Layer 10 of a small transformer language model trained on English Wikipedia (14 layers, counted from 0, width 128).
A neuron adds its activation times its output weights to the MLP's output. To switch it off is to set its activation to zero at one token and run the rest of the model.

Output weights of the MLP neurons that the questions are about. A number n stands for n times 0.001.
n51: 64 173 -12 -253 104 211 153 -74 -40 132 26 -5 -37 -12 257 173 7 -141 -177 -28 87 165 -74 -17 52 -51 -49 138 40 -107 -47 -159 -22 175 -21 -49 -102 198 -11 -119 -44 278 42 104 109 -58 43 255 -333 17 132 95 -54 -42 -41 -145 11 98 -31 91 -45 -28 -60 258 38 192 -11 104 22 -54 7 156 77 -36 -14 -53 298 31 63 -226 148 -37 190 -66 -49 -107 -139 50 135 17 63 107 17 -3 3 97 -43 -108 -163 -280 122 21 -57 170 59 135 0 83 0 86 239 -88 -96 -84 -58 -20 -174 -107 -21 88 41 64 0 -134 -42 -237 206 53
n64: 55 206 -25 206 296 114 -12 -86 -76 -41 57 37 152 -9 35 -101 -94 61 100 -54 -52 363 144 -303 -270 56 -103 -8 16 -87 -93 -8 -349 -91 -69 25 -53 -111 -54 111 100 30 -15 16 -40 -4 -75 -186 0 86 -95 -13 70 27 164 -88 -255 206 0 18 31 63 -120 82 134 -189 -57 -56 -109 4 -179 88 -109 39 37 244 -220 -135 -115 -69 -184 -41 31 -224 43 146 -19 -78 -93 -41 -66 -39 293 -15 45 -4 -131 78 98 -19 -39 -183 -66 48 -147 51 -124 253 -8 -30 19 38 62 188 -56 0 -123 65 -439 -71 -142 -134 221 -61 288 -219 -117 -89
n79: -4 252 -53 -301 -224 -183 -197 -4 -205 35 -148 -176 -206 -9 123 39 113 185 -300 129 -160 -51 -158 139 83 -134 -46 20 -71 151 -8 -102 -117 63 20 144 -31 116 12 -188 46 -179 -8 64 -99 197 174 25 194 -212 4 -124 62 137 240 -131 33 -27 20 -188 -104 -86 154 55 -236 -174 140 129 -168 -4 -251 -128 -114 19 -16 -19 -33 169 88 183 -35 -125 -190 93 -68 195 -47 147 182 118 -108 -124 -102 185 -243 15 -299 274 85 12 16 -64 126 -87 -120 98 -245 44 95 99 -276 97 8 221 -125 -70 -4 -64 24 -12 -132 -12 -72 -64 -8 156 -166 -150
n83: -76 25 198 12 -20 -112 -202 -21 -117 192 186 -150 121 -28 -100 34 -76 -136 18 -92 48 -111 -51 -73 38 66 -41 14 92 -10 109 -86 -94 132 -11 192 -31 -179 -4 -113 -136 93 -67 259 -147 3 -40 -146 -136 207 80 -226 112 -57 -75 -238 115 -82 69 266 18 43 -11 -48 -49 -73 186 -15 -104 -128 -26 211 -85 62 -127 167 -88 209 -28 97 -192 -76 -114 124 -30 82 -165 -47 -78 -200 54 163 -22 54 214 109 -237 184 278 7 181 -119 204 157 -125 -147 13 -74 -115 -38 53 162 165 173 52 -54 -100 108 137 10 -205 38 7 50 -61 81 66 -75
n103: 66 -253 -187 93 190 67 -85 31 107 51 -168 -161 259 34 99 -73 -160 14 121 -274 -163 -89 18 -123 183 -270 53 -239 -210 -311 -168 -271 14 242 -151 -4 -137 260 80 165 153 -73 38 -149 96 -18 23 62 178 -155 8 125 241 80 -153 -19 97 110 -4 -9 26 -100 -148 -7 -19 -104 -116 -117 162 54 -208 -150 -103 -60 -59 61 -67 212 -113 97 177 20 -27 159 152 -96 -44 -62 -124 81 130 -70 18 -98 -129 -44 149 213 -67 172 -174 -8 -145 23 120 88 -119 3 142 60 31 -128 133 8 37 33 53 -32 68 -52 -249 0 -25 21 -103 -92 -56 111
n117: -51 -75 -188 55 -170 144 -63 -104 -53 145 26 47 -3 130 21 -257 -15 -41 71 84 -67 -18 -30 205 -12 -3 -20 104 -88 135 111 53 8 -79 87 77 55 -9 -134 112 6 -60 12 181 38 -9 -109 153 -15 -24 -47 -28 -236 -31 -36 -25 -48 -94 -6 -110 289 79 3 -121 -3 189 -49 -128 65 79 -125 46 -49 -32 132 32 -77 -59 34 -6 206 96 -81 152 157 -75 -48 -263 36 12 -140 22 118 42 -67 -107 -103 56 3 246 87 154 47 -96 -139 195 133 -54 92 92 -100 210 12 195 9 3 134 43 77 24 -16 -87 20 220 28 71 -6 131
n136: -87 -71 166 114 -13 66 -32 142 -30 -51 41 0 -83 -104 120 83 -46 202 -186 -18 16 -69 -98 125 -59 -162 -94 165 -114 -108 -44 82 -40 38 21 161 69 -7 131 75 173 -113 190 -49 27 7 -200 -316 -9 38 -293 -201 122 92 -180 157 -54 -106 76 486 -24 25 135 79 -46 -80 -156 277 18 70 -142 105 -100 -23 -31 140 176 -56 148 17 161 -45 -36 -81 -26 93 117 -194 -157 -7 27 61 -67 -74 69 41 -87 109 -27 -59 -60 -87 125 -153 145 50 17 61 94 -240 -7 -85 77 -148 -182 -34 40 -182 -31 -62 74 -20 166 -151 36 56 -208 146
n138: 94 -65 121 -8 -49 -18 160 -90 -47 89 -56 219 -247 8 -197 122 -127 -23 4 103 -36 84 99 17 130 0 308 -90 345 -25 -240 65 72 -73 -92 -154 24 7 179 8 -89 58 -53 102 198 -167 80 -84 114 69 -38 -214 17 -110 -19 32 83 145 -45 20 148 101 39 34 222 153 -64 187 134 12 30 127 -123 181 -155 -222 170 185 -153 -199 15 15 -347 -39 46 -131 10 90 -51 -128 153 -109 -34 122 35 -164 -77 -53 -260 -60 -128 215 54 -7 -46 18 24 -107 -49 70 150 -43 -98 39 -14 51 -27 229 70 104 -28 124 57 -113 -32 17 52 172
n157: 270 68 -122 -62 -59 154 205 236 60 -83 -254 102 -20 -17 97 -353 143 24 118 7 76 -124 239 -62 66 -58 161 26 78 -44 -14 -172 -243 -33 -133 44 -91 63 -75 166 -4 36 -141 114 56 96 -134 -130 -110 33 -132 -68 -32 74 119 125 -151 -40 -51 85 217 -170 -105 -148 -111 117 117 23 241 176 110 125 -148 -59 18 74 131 26 234 -28 154 155 -161 78 -17 -118 191 49 254 -14 46 -87 -236 43 51 139 103 -32 -70 103 320 -59 23 107 118 121 39 -68 -150 286 228 -134 -4 196 -119 -150 119 -110 15 51 -24 -29 -192 21 -64 58 91 -90
n158: -48 -153 -186 -84 124 -32 236 -175 -7 35 49 143 104 -199 49 -139 -125 173 115 -116 -78 50 69 46 228 -39 -193 -59 188 82 -10 -11 45 -96 -93 59 -187 -248 -25 -61 55 -10 -148 15 99 -67 -15 26 161 0 8 -201 -69 -137 38 39 151 -224 70 -16 139 -172 -134 -81 -43 -74 -8 71 113 -4 -8 -25 -166 201 -52 7 64 -256 29 189 -102 89 -120 145 125 145 -123 298 -45 109 -59 -129 -23 69 -102 111 220 42 88 68 -80 -129 164 -201 -172 -29 45 122 -71 207 11 28 268 108 -46 170 75 -53 -79 -4 -309 52 -31 212 95 48 -209 33
n176: -45 3 381 128 144 146 -96 92 -133 -88 249 -65 -166 -87 210 -404 -89 -28 -13 37 298 79 97 116 -37 49 245 7 -88 77 -81 -119 -21 -126 -40 102 -102 0 78 193 23 -144 -30 118 29 150 -173 -104 0 56 0 -115 -221 61 -82 -27 -110 33 111 -23 -40 106 -10 98 -70 40 124 35 56 -107 71 27 -14 -91 -111 137 -70 17 -111 -70 81 65 295 -71 116 39 -43 -10 -16 -23 84 -55 48 6 82 0 -101 -68 -41 140 98 160 -116 90 135 31 -182 89 -7 23 -48 40 -90 -54 -72 -19 3 43 -120 -75 341 -10 108 -19 -92 -404 106 129
n186: -21 -86 -134 250 -9 -40 59 137 -64 -82 39 -209 -141 38 230 -191 25 -25 -159 -7 77 206 36 -87 54 93 91 3 -35 70 -82 332 -141 -40 -24 77 123 40 -31 94 78 -43 -98 -101 6 -44 -143 -73 -172 -7 44 -66 20 153 -314 252 86 0 -43 0 -17 227 -14 16 -44 -60 89 -14 85 48 158 98 114 -19 -20 -55 -46 176 108 19 -30 -62 133 146 -127 122 43 -207 88 40 -136 132 97 -32 165 -68 42 -198 158 30 194 -74 192 112 -117 -148 -161 83 -180 -111 3 170 -26 -95 -126 107 -29 -100 -57 53 192 20 77 -304 14 -177 110 55
n207: 46 -13 -113 108 140 -197 -16 -32 -124 109 92 -35 -100 0 95 -173 -115 -115 10 36 62 107 123 -216 -127 91 -12 -49 -64 175 90 -94 -41 174 -77 -129 13 147 23 -34 139 -6 -142 24 -21 45 -215 -103 -120 -16 -10 139 15 52 -161 -16 -174 13 219 33 -99 78 -256 3 -42 104 244 -116 -24 53 24 -51 0 -149 -109 -94 53 48 39 -138 53 -45 87 -6 -144 160 222 -16 -96 -151 15 30 261 -52 41 -9 -27 89 -314 35 -71 29 -124 50 123 -7 -153 85 101 95 78 169 -95 103 -9 12 -139 41 -121 -47 -297 -90 36 -132 -3 -109 167 6
n223: 197 144 -140 -45 -41 162 71 291 254 14 -81 85 -144 -90 -58 -186 137 -92 120 4 182 -50 24 4 -43 14 -177 -122 -278 83 162 -143 -110 -251 218 -284 -117 73 -84 -329 -42 -106 131 50 -220 -135 -4 15 45 -25 310 -104 46 -150 43 -51 -160 -71 0 -17 -180 -22 -48 -42 -112 136 77 154 53 -32 38 105 179 152 -95 35 49 208 22 -128 -83 55 -99 -73 -109 154 99 -137 56 171 7 63 -197 -10 196 151 75 -101 -161 -11 -142 -11 -52 -34 95 126 0 7 -22 -104 -290 8 180 11 46 80 -31 19 -163 -18 29 -39 113 27 -52 13 175 77
n241: 128 -130 -37 -51 39 -67 0 244 -68 -59 -8 -295 -162 17 137 198 263 -18 -151 194 -163 33 -69 149 -172 -222 -372 -4 -150 19 -212 4 -33 -179 -41 111 -189 -38 -38 -145 156 -136 -4 -52 111 66 -70 39 -155 -77 -131 -13 -77 -106 0 -292 -100 59 162 168 124 88 27 40 -98 74 151 -113 87 -25 68 94 127 -28 99 -75 110 -102 -23 -122 -58 121 171 -155 -117 20 235 -243 22 -144 29 -23 349 -76 -111 138 86 28 -172 -120 -250 -64 207 74 7 -12 -65 7 37 -164 53 83 -230 83 89 -116 39 128 -94 217 189 37 -93 -251 -126 -78 -89 179
n299: -79 -43 -4 159 -86 243 -90 233 145 -104 -61 -53 173 135 -126 -21 0 29 -27 -216 -258 -4 48 -102 -144 128 -123 -8 201 114 137 -97 -29 42 23 -108 49 -145 -27 86 -52 179 200 106 170 68 -210 -91 -100 -97 154 245 7 96 168 141 173 194 52 -13 -122 -195 -398 78 -244 227 166 -111 -68 -106 12 -34 201 100 -41 40 48 100 -92 -18 113 156 66 -158 -126 187 60 -78 67 23 -26 -244 -195 -118 56 -78 202 53 72 103 -185 130 -175 -203 -108 0 62 126 155 -331 116 59 -81 4 -45 100 101 -45 8 -228 25 41 141 -36 74 56 136 35

Each question names a token from some text and the token that comes next. It shows the activations a of the neurons there, in the order above. A number n stands for n times 0.013.

Then comes g, the gradient of the next token's log-probability with respect to the MLP's output, scaled to length 1. A neuron's effect is roughly proportional to its activation times (output weights . g). A number n stands for n times 0.0008.

" ", then "1"
a: 4 -13 -2 2 -150 -1 0 1 -35 -65 23 6 -2 -16 -7 -5
g: -104 3 -65 128 -39 -12 -5 45 -102 -172 -84 118 -74 -92 -110 13 182 -201 130 90 -37 -31 -66 -33 56 36 31 -109 -106 -38 -165 81 20 56 -15 4 -61 -85 51 252 17 25 109 -135 146 118 -13 -47 87 137 161 -22 44 138 -169 -44 -115 -14 -59 -11 27 62 -54 35 167 5 125 -100 151 -73 26 -51 -108 -253 163 -95 98 42 162 -91 109 -30 -32 -276 13 -134 83 13 -169 -200 -142 -4 70 -111 184 145 79 -55 100 261 -84 60 18 -45 267 44 81 130 68 -17 -199 113 -52 50 50 154 -97 21 44 -277 -9 7 112 264 43 -45 93 49
Which neuron, switched off, raises the next token's probability most? n103

"ate", then " Sw"
a: -16 -20 -1 1 -4 13 0 -7 50 -2 8 11 -19 -8 -170 -2
g: -7 -13 5 76 157 40 -32 105 -39 -68 68 45 -70 -22 225 -4 -37 202 19 -111 12 76 -30 39 73 -54 98 51 220 153 -94 -128 44 20 -48 -96 113 -179 -13 106 -44 -47 147 205 -106 -167 -18 -134 75 -6 48 -257 126 163 292 47 -48 73 -144 -80 27 -111 25 -135 211 64 -73 134 233 -38 -94 90 -127 162 -15 -63 -99 -26 -236 193 -109 -50 57 75 -7 -44 145 -12 33 -125 -134 83 68 122 -9 45 -119 149 149 -57 161 -31 -277 75 260 -60 -128 1 -98 -20 176 40 63 66 -142 98 23 57 -36 106 -8 114 -21 12 -15 27 -161 -35
Which two neurons, each switched off alone, lower its probability most, in order? n241, n157

" –", then " Island"
a: 4 0 0 -5 10 -34 44 -11 14 -11 1 -3 -17 -10 1 -5
g: -11 148 -36 109 144 -155 -429 -33 159 72 -106 75 -26 -25 -40 -73 84 -8 -183 56 -81 1 206 -127 -135 -105 189 -27 -39 -99 -1 -37 -25 -19 350 -134 8 -24 -73 -7 -166 -38 -19 109 -90 19 126 -96 45 177 -137 286 3 45 -32 107 104 -41 -4 48 117 -36 -54 -65 83 -26 131 144 -99 -16 -76 8 148 -94 -62 -137 -54 238 62 -35 34 -88 84 -12 -117 -71 -166 55 -17 -4 -90 170 -39 87 -94 309 18 -34 -93 109 88 -197 46 34 -104 -16 -2 -73 -58 201 135 -9 -69 -29 -25 168 30 -1 36 -15 36 191 7 -57 118 49 -81 15
Which neuron, switched off, raises the next token's probability most? n136

" position", then ","
a: 25 5 1 -8 -168 114 -7 17 -53 10 -19 -11 8 -17 -6 -5
g: -20 28 121 -185 92 -7 -34 5 14 4 43 -102 -143 28 82 -33 18 -36 89 71 -6 117 -76 0 -133 -63 -23 17 91 -52 -62 107 -65 -79 14 188 -44 -8 61 81 56 -106 56 161 94 -3 206 143 -8 102 -24 -259 -60 -247 -90 -194 359 -55 -69 125 266 46 -61 -155 147 53 -132 -127 103 149 -5 -12 -289 -3 153 44 -217 134 85 75 155 -51 -80 89 -1 79 -276 -112 -27 -96 -120 17 -48 53 86 -209 192 79 -117 12 67 25 111 64 -97 87 18 -97 77 116 23 34 -177 92 62 -13 91 75 -78 -146 -15 30 -140 -131 -111 21 -17 76
Which neuron, switched off, raises the next token's probability most? n103

" made", then " Grand"
a: -1 21 -9 -63 5 -48 -1 2 1 -29 -2 -1 21 -18 -15 0
g: 15 -29 -19 26 119 95 120 -10 27 -42 37 100 -55 172 169 2 27 -116 -186 -5 -125 18 86 -89 -185 34 139 -37 33 -142 15 -12 14 66 -138 -98 -47 251 3 -28 -101 -38 -23 127 -241 -219 -147 252 14 160 -208 15 168 264 -158 -41 130 -90 16 55 68 49 62 2 -10 80 135 90 104 32 -170 -24 -96 44 -47 -160 85 39 -94 -84 204 110 129 -120 -51 36 41 -100 -35 -56 -7 35 -34 80 -193 76 68 -333 71 48 53 29 40 33 315 -58 -61 42 69 3 -44 -96 123 18 -47 -76 -170 4 134 -240 11 128 49 -13 41 75 -172 -84
Which two neurons, each switched off alone, lower its probability most, in order? n83, n158

"ut", then " Your"
a: 1 -14 4 -1 16 6 2 3 1 2 9 5 -9 -25 -7 7
g: -204 -23 16 -158 53 -116 -451 75 -97 -62 -60 305 -67 53 60 38 -59 -4 -1 -37 -13 58 186 133 -145 -90 -3 93 127 275 201 160 12 67 21 50 38 -80 -212 -70 107 91 -9 83 33 99 48 -134 101 -52 121 67 117 27 19 -153 25 5 65 -65 52 118 -29 -13 72 -1 12 69 -43 -51 1 -44 109 122 -44 43 46 43 174 -8 -3 21 -9 -152 -29 104 69 138 -111 185 37 257 -81 -45 -57 183 -12 -30 -74 -125 -32 -37 -32 32 -161 176 -75 139 -64 26 153 76 33 -35 140 30 38 -94 -315 70 -11 144 -87 158 83 -155 90 -32
Which neuron, switched off, raises the next token's probability most? n103

" Award", then "ed"
a: 10 0 7 -4 -73 -7 0 1 13 1 -14 4 85 -8 -35 -7
g: -228 -1 -26 116 -86 131 -109 4 -28 41 -23 -248 -26 -120 -135 -132 11 7 -99 46 -13 135 -70 -62 -113 196 93 235 246 41 -74 61 -54 36 91 51 39 -26 21 -81 104 -140 -32 -106 -100 -76 -196 193 -55 17 134 -30 -65 -67 95 -73 -51 -40 -5 -143 -103 -39 97 -38 82 267 88 -33 234 95 222 6 -35 -110 67 48 -32 122 76 -56 -57 34 214 6 -8 -15 -144 -27 8 -97 220 11 -82 -97 -34 138 164 -20 202 331 49 172 -196 -18 -65 -32 92 -91 -20 76 -88 -28 25 11 -191 -185 -120 -202 132 -7 32 -31 -34 101 9 -12 87 80
Switching off which neuron hurts the next token most? n103

"1", then "3"
a: 6 -2 2 0 -7 15 13 -7 -3 4 -159 9 16 -1 58 19
g: 36 124 57 -97 57 -147 87 -37 86 276 35 86 86 -34 60 54 55 74 81 -76 -34 -174 167 26 -67 0 -127 -89 127 -56 92 35 17 -65 -23 130 -18 -74 -102 -57 -126 70 -138 148 -305 67 54 -15 -7 -130 27 93 14 -166 249 211 269 112 52 123 43 127 7 -104 224 -49 50 -74 83 -21 33 -107 -120 42 -257 14 -159 83 48 125 -90 65 -76 140 156 -20 0 -218 -122 66 317 26 40 -118 -108 83 10 66 27 62 79 -163 94 -89 -292 -106 54 135 -97 -76 47 -34 91 31 1 100 -71 12 43 -50 41 -42 157 -71 124 75 48 27
Switching off which neuron hurts the next token most? n176

" friend", then "ly"
a: -26 0 -5 -1 3 0 -61 -3 -3 -7 -7 3 133 -3 -6 102
g: 13 -43 -84 -99 -15 165 -159 -141 63 1 -28 -126 22 -144 -177 -72 87 -41 -205 -129 -3 133 42 54 156 -33 34 123 191 -14 124 -20 53 -143 109 -43 93 -36 -18 -78 91 -84 -122 189 -117 75 46 -31 -109 66 323 22 2 -41 95 -90 -40 -53 29 -22 -92 -72 -28 179 84 125 -148 -150 104 9 -35 108 -115 -32 88 121 -284 47 -64 37 286 68 191 -97 29 -92 -9 52 70 -181 6 -113 -92 -244 31 -19 35 50 -28 56 -37 -167 50 -230 -26 -295 31 22 139 51 85 27 260 -34 112 -31 -4 68 -148 -8 54 75 107 -146 -96 -117 100 -24
Switching off which neuron hurts the next token most? n299

"0", then "5"
a: -94 0 13 3 7 -33 -2 7 -75 14 -49 7 18 -19 -2 134
g: 114 25 -92 -27 170 -5 -76 72 16 -60 17 -80 22 16 219 58 -65 37 99 -65 32 34 0 95 103 -90 123 5 -139 221 -121 21 -2 85 -153 -308 21 63 60 86 38 -11 -138 -44 -129 23 -159 11 79 -161 -128 -125 -87 -138 -83 294 -100 34 -23 17 57 28 113 95 270 23 -65 70 164 -18 -111 98 58 54 -41 -50 38 -42 -251 -31 294 -19 -18 162 -41 -32 -226 132 65 -151 -105 157 20 159 -275 154 216 -11 -120 203 40 4 19 47 64 146 -71 3 -91 66 -183 -21 -35 58 -2 61 65 37 104 116 -1 -45 -107 108 2 13 -182 -17
Which neuron, switched off, raises the next token's probability most? n299

" Ann", then "ivers"
a: 16 3 3 -2 24 28 4 18 -1 -40 -19 90 7 31 -33 -1
g: 25 -78 114 -14 229 -54 -131 16 161 132 127 -112 151 69 -71 -2 132 61 88 7 63 60 -96 -84 20 174 10 -14 -74 184 64 25 -32 -185 185 33 -36 -69 41 33 104 -231 -137 18 158 -3 55 58 29 -81 209 51 109 -65 -130 131 97 -45 36 168 48 128 -239 -16 -19 7 80 36 95 104 34 217 -132 31 -163 141 3 179 -155 39 189 -25 -187 -93 48 -167 55 -16 99 69 91 -78 141 -209 -48 223 -208 139 84 144 85 -33 -37 -106 -139 -115 -93 70 -87 143 -24 6 -84 13 55 -131 73 76 -46 252 6 139 65 -181 -131 31 -11 -32
Switching off which neuron hurts the next token most? n186

" of", then " L"
a: 3 -4 -5 3 4 7 6 89 9 7 -14 10 -3 15 -3 -6
g: 61 28 -44 -200 -34 37 -21 -61 67 66 40 163 -48 -129 221 -33 53 46 -31 3 -21 73 -34 -29 -8 45 70 86 -36 -203 -117 45 -57 112 208 -201 -157 2 -121 98 -144 111 -12 150 -261 65 -39 -1 11 94 -100 29 36 -80 28 62 75 -71 -100 -289 101 -73 -65 -57 1 76 30 -76 13 67 109 114 -149 60 -95 224 97 -107 177 239 -73 -13 12 84 154 88 16 112 -92 344 -161 60 -105 15 -11 84 -88 -215 67 52 192 -82 -93 16 114 -158 -123 -300 -105 124 147 -2 3 -84 24 -65 157 -39 161 -17 38 -29 -138 -25 -130 38 -11 -60
Which neuron, switched off, raises the next token's probability most? n138

" this", then " brother"
a: 7 6 -2 2 14 12 2 9 8 -5 -5 -2 70 0 -11 7
g: 120 178 -79 -79 94 -10 70 130 46 19 36 254 -21 163 119 -4 152 -70 -256 -42 87 -181 -48 82 19 84 35 46 -329 213 -14 -244 78 33 109 -184 67 3 -114 -33 -75 -95 229 -66 -128 -119 -319 -50 -48 13 -178 47 -12 199 -18 40 81 38 -7 65 -32 -8 17 -63 252 221 -55 -77 -62 -10 36 -43 -203 -36 -7 -212 168 70 -229 46 95 20 -59 24 -46 -177 46 46 -66 234 -17 157 -25 22 155 6 -9 102 107 63 120 106 40 24 15 55 0 9 -53 -113 -48 -3 98 17 -21 -78 -53 -120 -26 37 -26 -153 101 29 28 -56 86 -1
Switching off which neuron hurts the next token most? n207

" had", then " as"
a: 2 7 26 0 -11 -45 -6 -38 2 264 -5 8 61 -6 1 -9
g: -16 -118 -43 -237 -124 -14 -173 -2 -15 113 3 293 29 -97 10 -65 45 54 -33 44 -88 2 -97 71 89 37 -175 -171 -3 -34 59 52 -55 -38 47 46 -134 -58 19 34 -41 -38 38 -111 135 52 -83 266 -42 -216 117 -140 -158 32 137 -142 117 119 12 154 -228 -69 380 -89 -134 -27 -37 111 123 18 27 -140 77 81 -85 70 -142 -83 -31 5 -92 -105 5 -143 -20 -113 -6 9 68 -11 -112 -39 -120 83 45 235 210 62 -74 184 -59 -16 -18 80 59 430 -97 53 171 -69 -7 -61 -120 20 -41 -56 78 18 -5 -106 -4 49 45 21 76 83 74 30
Switching off which neuron hurts the next token most? n158

"ators", then ";"
a: 5 1 4 -30 12 14 -7 -1 25 0 8 -140 -4 16 -24 2
g: 72 145 56 -161 113 -20 194 -208 -105 14 -71 -159 -50 32 66 -33 -82 -149 42 52 -10 -34 84 -86 205 102 91 -107 -131 239 9 -234 -87 58 74 -66 -136 41 36 92 138 114 22 208 -73 -129 -162 77 123 124 2 -102 -136 -54 148 139 127 -24 70 -67 -42 -22 -35 -209 128 32 -100 147 -192 -45 111 -102 131 -36 -34 54 -101 -15 -30 -84 4 279 -98 236 -91 -71 -51 23 -125 -154 53 110 23 -59 -83 -52 -213 102 -149 -89 -68 102 204 -29 153 193 -11 42 -169 -34 -47 39 -79 67 185 -71 7 -45 -157 -102 57 50 -126 -124 -11 -27 -28 100
Switching off which neuron hurts the next token most? n186

"wards", then " worked"
a: -1 -1 2 -4 1 -8 1 -164 26 -6 -6 8 -1 -13 -1 0
g: 196 59 75 100 -85 52 -102 1 10 107 -9 16 -8 -108 -63 15 -82 58 -122 115 121 -15 -49 168 109 73 -51 -93 -137 -173 -88 -101 -11 431 238 126 108 -25 -18 54 164 -162 -65 -100 -88 8 -96 -158 27 -24 7 63 -82 -233 -199 29 116 104 -202 10 -101 -132 59 -114 -6 91 11 -46 -112 -54 42 -54 -17 -115 83 126 -19 157 69 60 8 -143 61 -130 9 92 -45 96 -101 76 -123 181 -191 69 -33 11 11 82 15 -111 254 285 16 -186 -58 -124 -105 -1 -48 64 -81 -74 111 -13 168 -43 31 -38 29 107 -10 -25 -6 111 197 42 -229 -2
Switching off which neuron hurts the next token most? n138

" meet", then "ings"
a: 7 -172 16 -4 0 196 0 2 -94 -16 -27 9 73 28 -18 -9
g: -65 33 80 70 -35 24 -158 47 -150 -54 169 -209 -46 -48 -32 -81 -12 59 -70 -4 98 38 -203 -187 -66 75 7 98 -138 67 -303 -123 61 107 211 -2 65 -42 79 52 62 89 116 -5 126 60 -49 79 -93 78 181 -55 -1 -105 180 77 -94 47 -78 -201 -6 187 -188 137 12 12 -83 -63 91 79 -130 -52 22 -51 104 -81 19 192 -12 -28 -57 -18 109 166 -107 59 -98 -166 -25 -159 -89 51 -37 -253 -15 16 -214 -147 -76 -234 58 88 69 -41 180 -328 -22 -39 201 69 24 -23 121 9 -9 -11 -176 37 -163 37 33 71 78 -171 -134 45 119 24
Which two neurons, each switched off alone, lower its probability most, in order? n157, n207

"orth", then "y"
a: -1 -166 0 13 -8 -17 0 17 -7 -3 0 -96 0 -7 -5 -7
g: -45 63 147 -52 26 -224 -62 21 -6 52 39 -308 5 -130 -54 -45 24 50 -124 -98 31 -9 -30 68 101 106 87 -91 -68 74 -59 44 -1 -60 146 228 -50 47 62 5 137 33 -104 76 101 -95 -22 6 -79 39 148 81 -47 -135 -204 -198 -156 -17 120 -136 92 27 30 2 -38 -53 -14 -44 333 40 -170 71 83 -252 38 157 -76 28 21 64 -108 112 100 -30 20 -87 23 133 125 58 37 -300 -114 -49 -89 179 263 -104 -29 106 45 91 51 -220 11 -273 -73 35 101 -12 -105 -15 15 -38 -51 -188 -148 -189 -75 210 30 34 -21 -143 -4 39 78 1
Switching off which neuron hurts the next token most? n64

" for", then " Fem"
a: -5 -112 -5 -17 -4 17 -3 -7 -5 102 6 39 1 2 -18 -15
g: -46 -138 -69 30 111 86 -159 28 77 -19 57 -206 67 7 -38 -2 -188 -170 39 -13 -14 134 157 95 -22 11 286 86 45 3 107 44 26 10 -53 16 115 -161 36 57 -185 -87 191 197 -104 -10 121 35 72 169 -136 -107 22 -104 -97 -2 -73 56 18 -208 57 -57 -76 224 176 -207 52 -105 39 -25 -65 94 -53 22 -6 -274 18 -213 149 33 119 -98 -38 201 -69 -60 113 63 15 189 -12 -198 79 115 86 225 102 -29 77 138 -77 -33 131 229 128 -3 -61 103 -97 -22 1 4 189 21 -127 -7 187 -166 102 -127 16 -29 19 -18 -108 -21 84 95
Which two neurons, each switched off alone, lower its probability most, in order? n158, n186

"\n", then "-"
a: 0 -110 13 13 0 -21 -4 -12 -10 -20 0 -6 3 -12 -28 -2
g: -125 -27 48 -31 122 -46 -204 102 -202 32 166 85 74 105 198 26 30 65 26 -14 -25 106 -193 42 -118 86 81 261 -117 18 6 122 38 23 74 96 -69 1 10 -70 -152 63 4 -21 42 81 116 -23 -155 -45 78 31 36 -94 82 -85 -68 50 39 415 68 58 233 -110 -243 -24 128 -50 -107 -28 -124 -81 -69 109 -57 44 109 50 76 12 32 -24 39 -121 -31 75 -139 -164 101 -266 -58 -88 30 -18 -48 -84 173 351 109 -158 -10 49 21 58 41 -166 79 104 61 -3 236 -42 33 129 -8 -152 22 -2 -32 -99 19 -1 87 217 -42 -18 -171 -3
Which neuron, switched off, raises the next token's probability most? n64

" ens", then "lav"
a: 12 12 -3 1 0 -86 1 11 -1 -11 -12 2 154 5 24 15
g: 75 -53 8 114 67 -92 -74 44 -43 147 -56 -19 11 -70 51 -50 -90 90 -63 -117 -78 68 74 102 12 -268 -14 165 -32 8 103 -4 103 127 31 25 -27 -114 -95 -42 10 -174 89 -58 24 19 -245 -215 1 35 -161 -30 27 176 -3 -156 -199 -67 306 -208 28 -166 53 30 -8 69 135 6 -149 30 48 18 103 -161 -114 -312 -171 -111 -122 145 43 41 -21 105 120 -74 -195 265 77 10 180 70 -30 7 -100 -58 33 -81 34 45 301 -142 -130 -211 18 47 -18 -85 -54 -40 -142 -66 -202 24 -34 27 35 -88 62 103 -44 53 65 83 104 -94 -13 119
Switching off which neuron hurts the next token most? n207

" F", then "ighter"
a: 8 -12 7 -2 -1 -11 -3 5 12 19 1 6 -22 -12 0 -11
g: -119 2 -120 -267 123 -60 131 -32 -19 -6 52 -176 -20 -19 66 -19 9 -31 71 24 -52 108 286 30 -91 -12 14 -14 -130 47 -54 -29 -127 24 -167 40 73 -100 -40 -11 157 49 -96 173 -161 -173 -68 -90 35 -46 -95 99 196 30 95 -284 -20 -83 -49 109 68 152 -52 -40 35 -168 35 -105 108 47 -90 -10 -83 38 101 121 2 79 -7 107 80 -65 -84 39 -164 58 -62 -248 57 -178 63 102 -3 -82 -110 -128 -41 310 116 131 196 13 -43 -105 357 -140 -30 104 -57 84 112 -40 -96 17 195 72 -131 139 -112 -127 -1 99 66 -148 -32 -66 -90 53
Which neuron, switched off, raises the next token's probability most? n207

"\n\n", then "==="
a: -2 1 -3 4 5 -56 -90 31 -4 -12 -6 -6 -9 -8 -4 -4
g: -11 -71 82 17 -131 -73 -102 -207 77 -38 25 -73 96 -126 -97 -151 -47 141 248 -12 82 49 -11 65 54 -90 181 -177 144 207 96 57 -126 -54 370 198 82 94 53 -15 29 -45 -209 -7 -69 95 -125 120 -1 111 -131 40 -16 -55 -126 70 112 33 -75 48 98 -17 -28 45 3 -48 140 103 48 28 101 -29 49 57 -70 110 -101 62 87 58 57 -88 -72 -233 59 4 -144 158 -54 -153 102 -94 116 21 149 57 197 155 195 -276 -52 188 80 338 15 95 -30 8 -90 157 0 19 -91 -46 -48 36 -9 -47 -42 -23 -14 -4 -83 0 36 135 -21 -194
Switching off which neuron hurts the next token most? n136

" D", then "isco"
a: 5 26 3 10 -4 -3 8 11 -1 -5 -11 -19 -7 9 -3 0
g: 9 -148 139 -7 37 228 48 35 123 29 -2 -50 24 17 115 50 7 45 112 21 -100 110 217 -10 185 -33 -76 29 189 -48 139 -22 13 -16 -174 -72 10 -141 103 54 95 205 13 -391 -9 10 -115 -37 -21 -128 76 -79 35 7 114 92 244 29 -55 221 -41 -6 -12 9 112 -36 10 -42 -159 -9 -176 -4 -8 162 -161 -28 -127 -43 -94 -78 68 -44 96 1 -132 -108 34 129 -139 -183 -272 -16 61 139 -23 -138 -77 -88 44 -94 -14 -136 205 0 -3 174 115 -11 45 305 106 73 -119 74 -1 -28 24 -61 -215 -57 -50 -183 -114 -126 101 40 -87 34
Switching off which neuron hurts the next token most? n64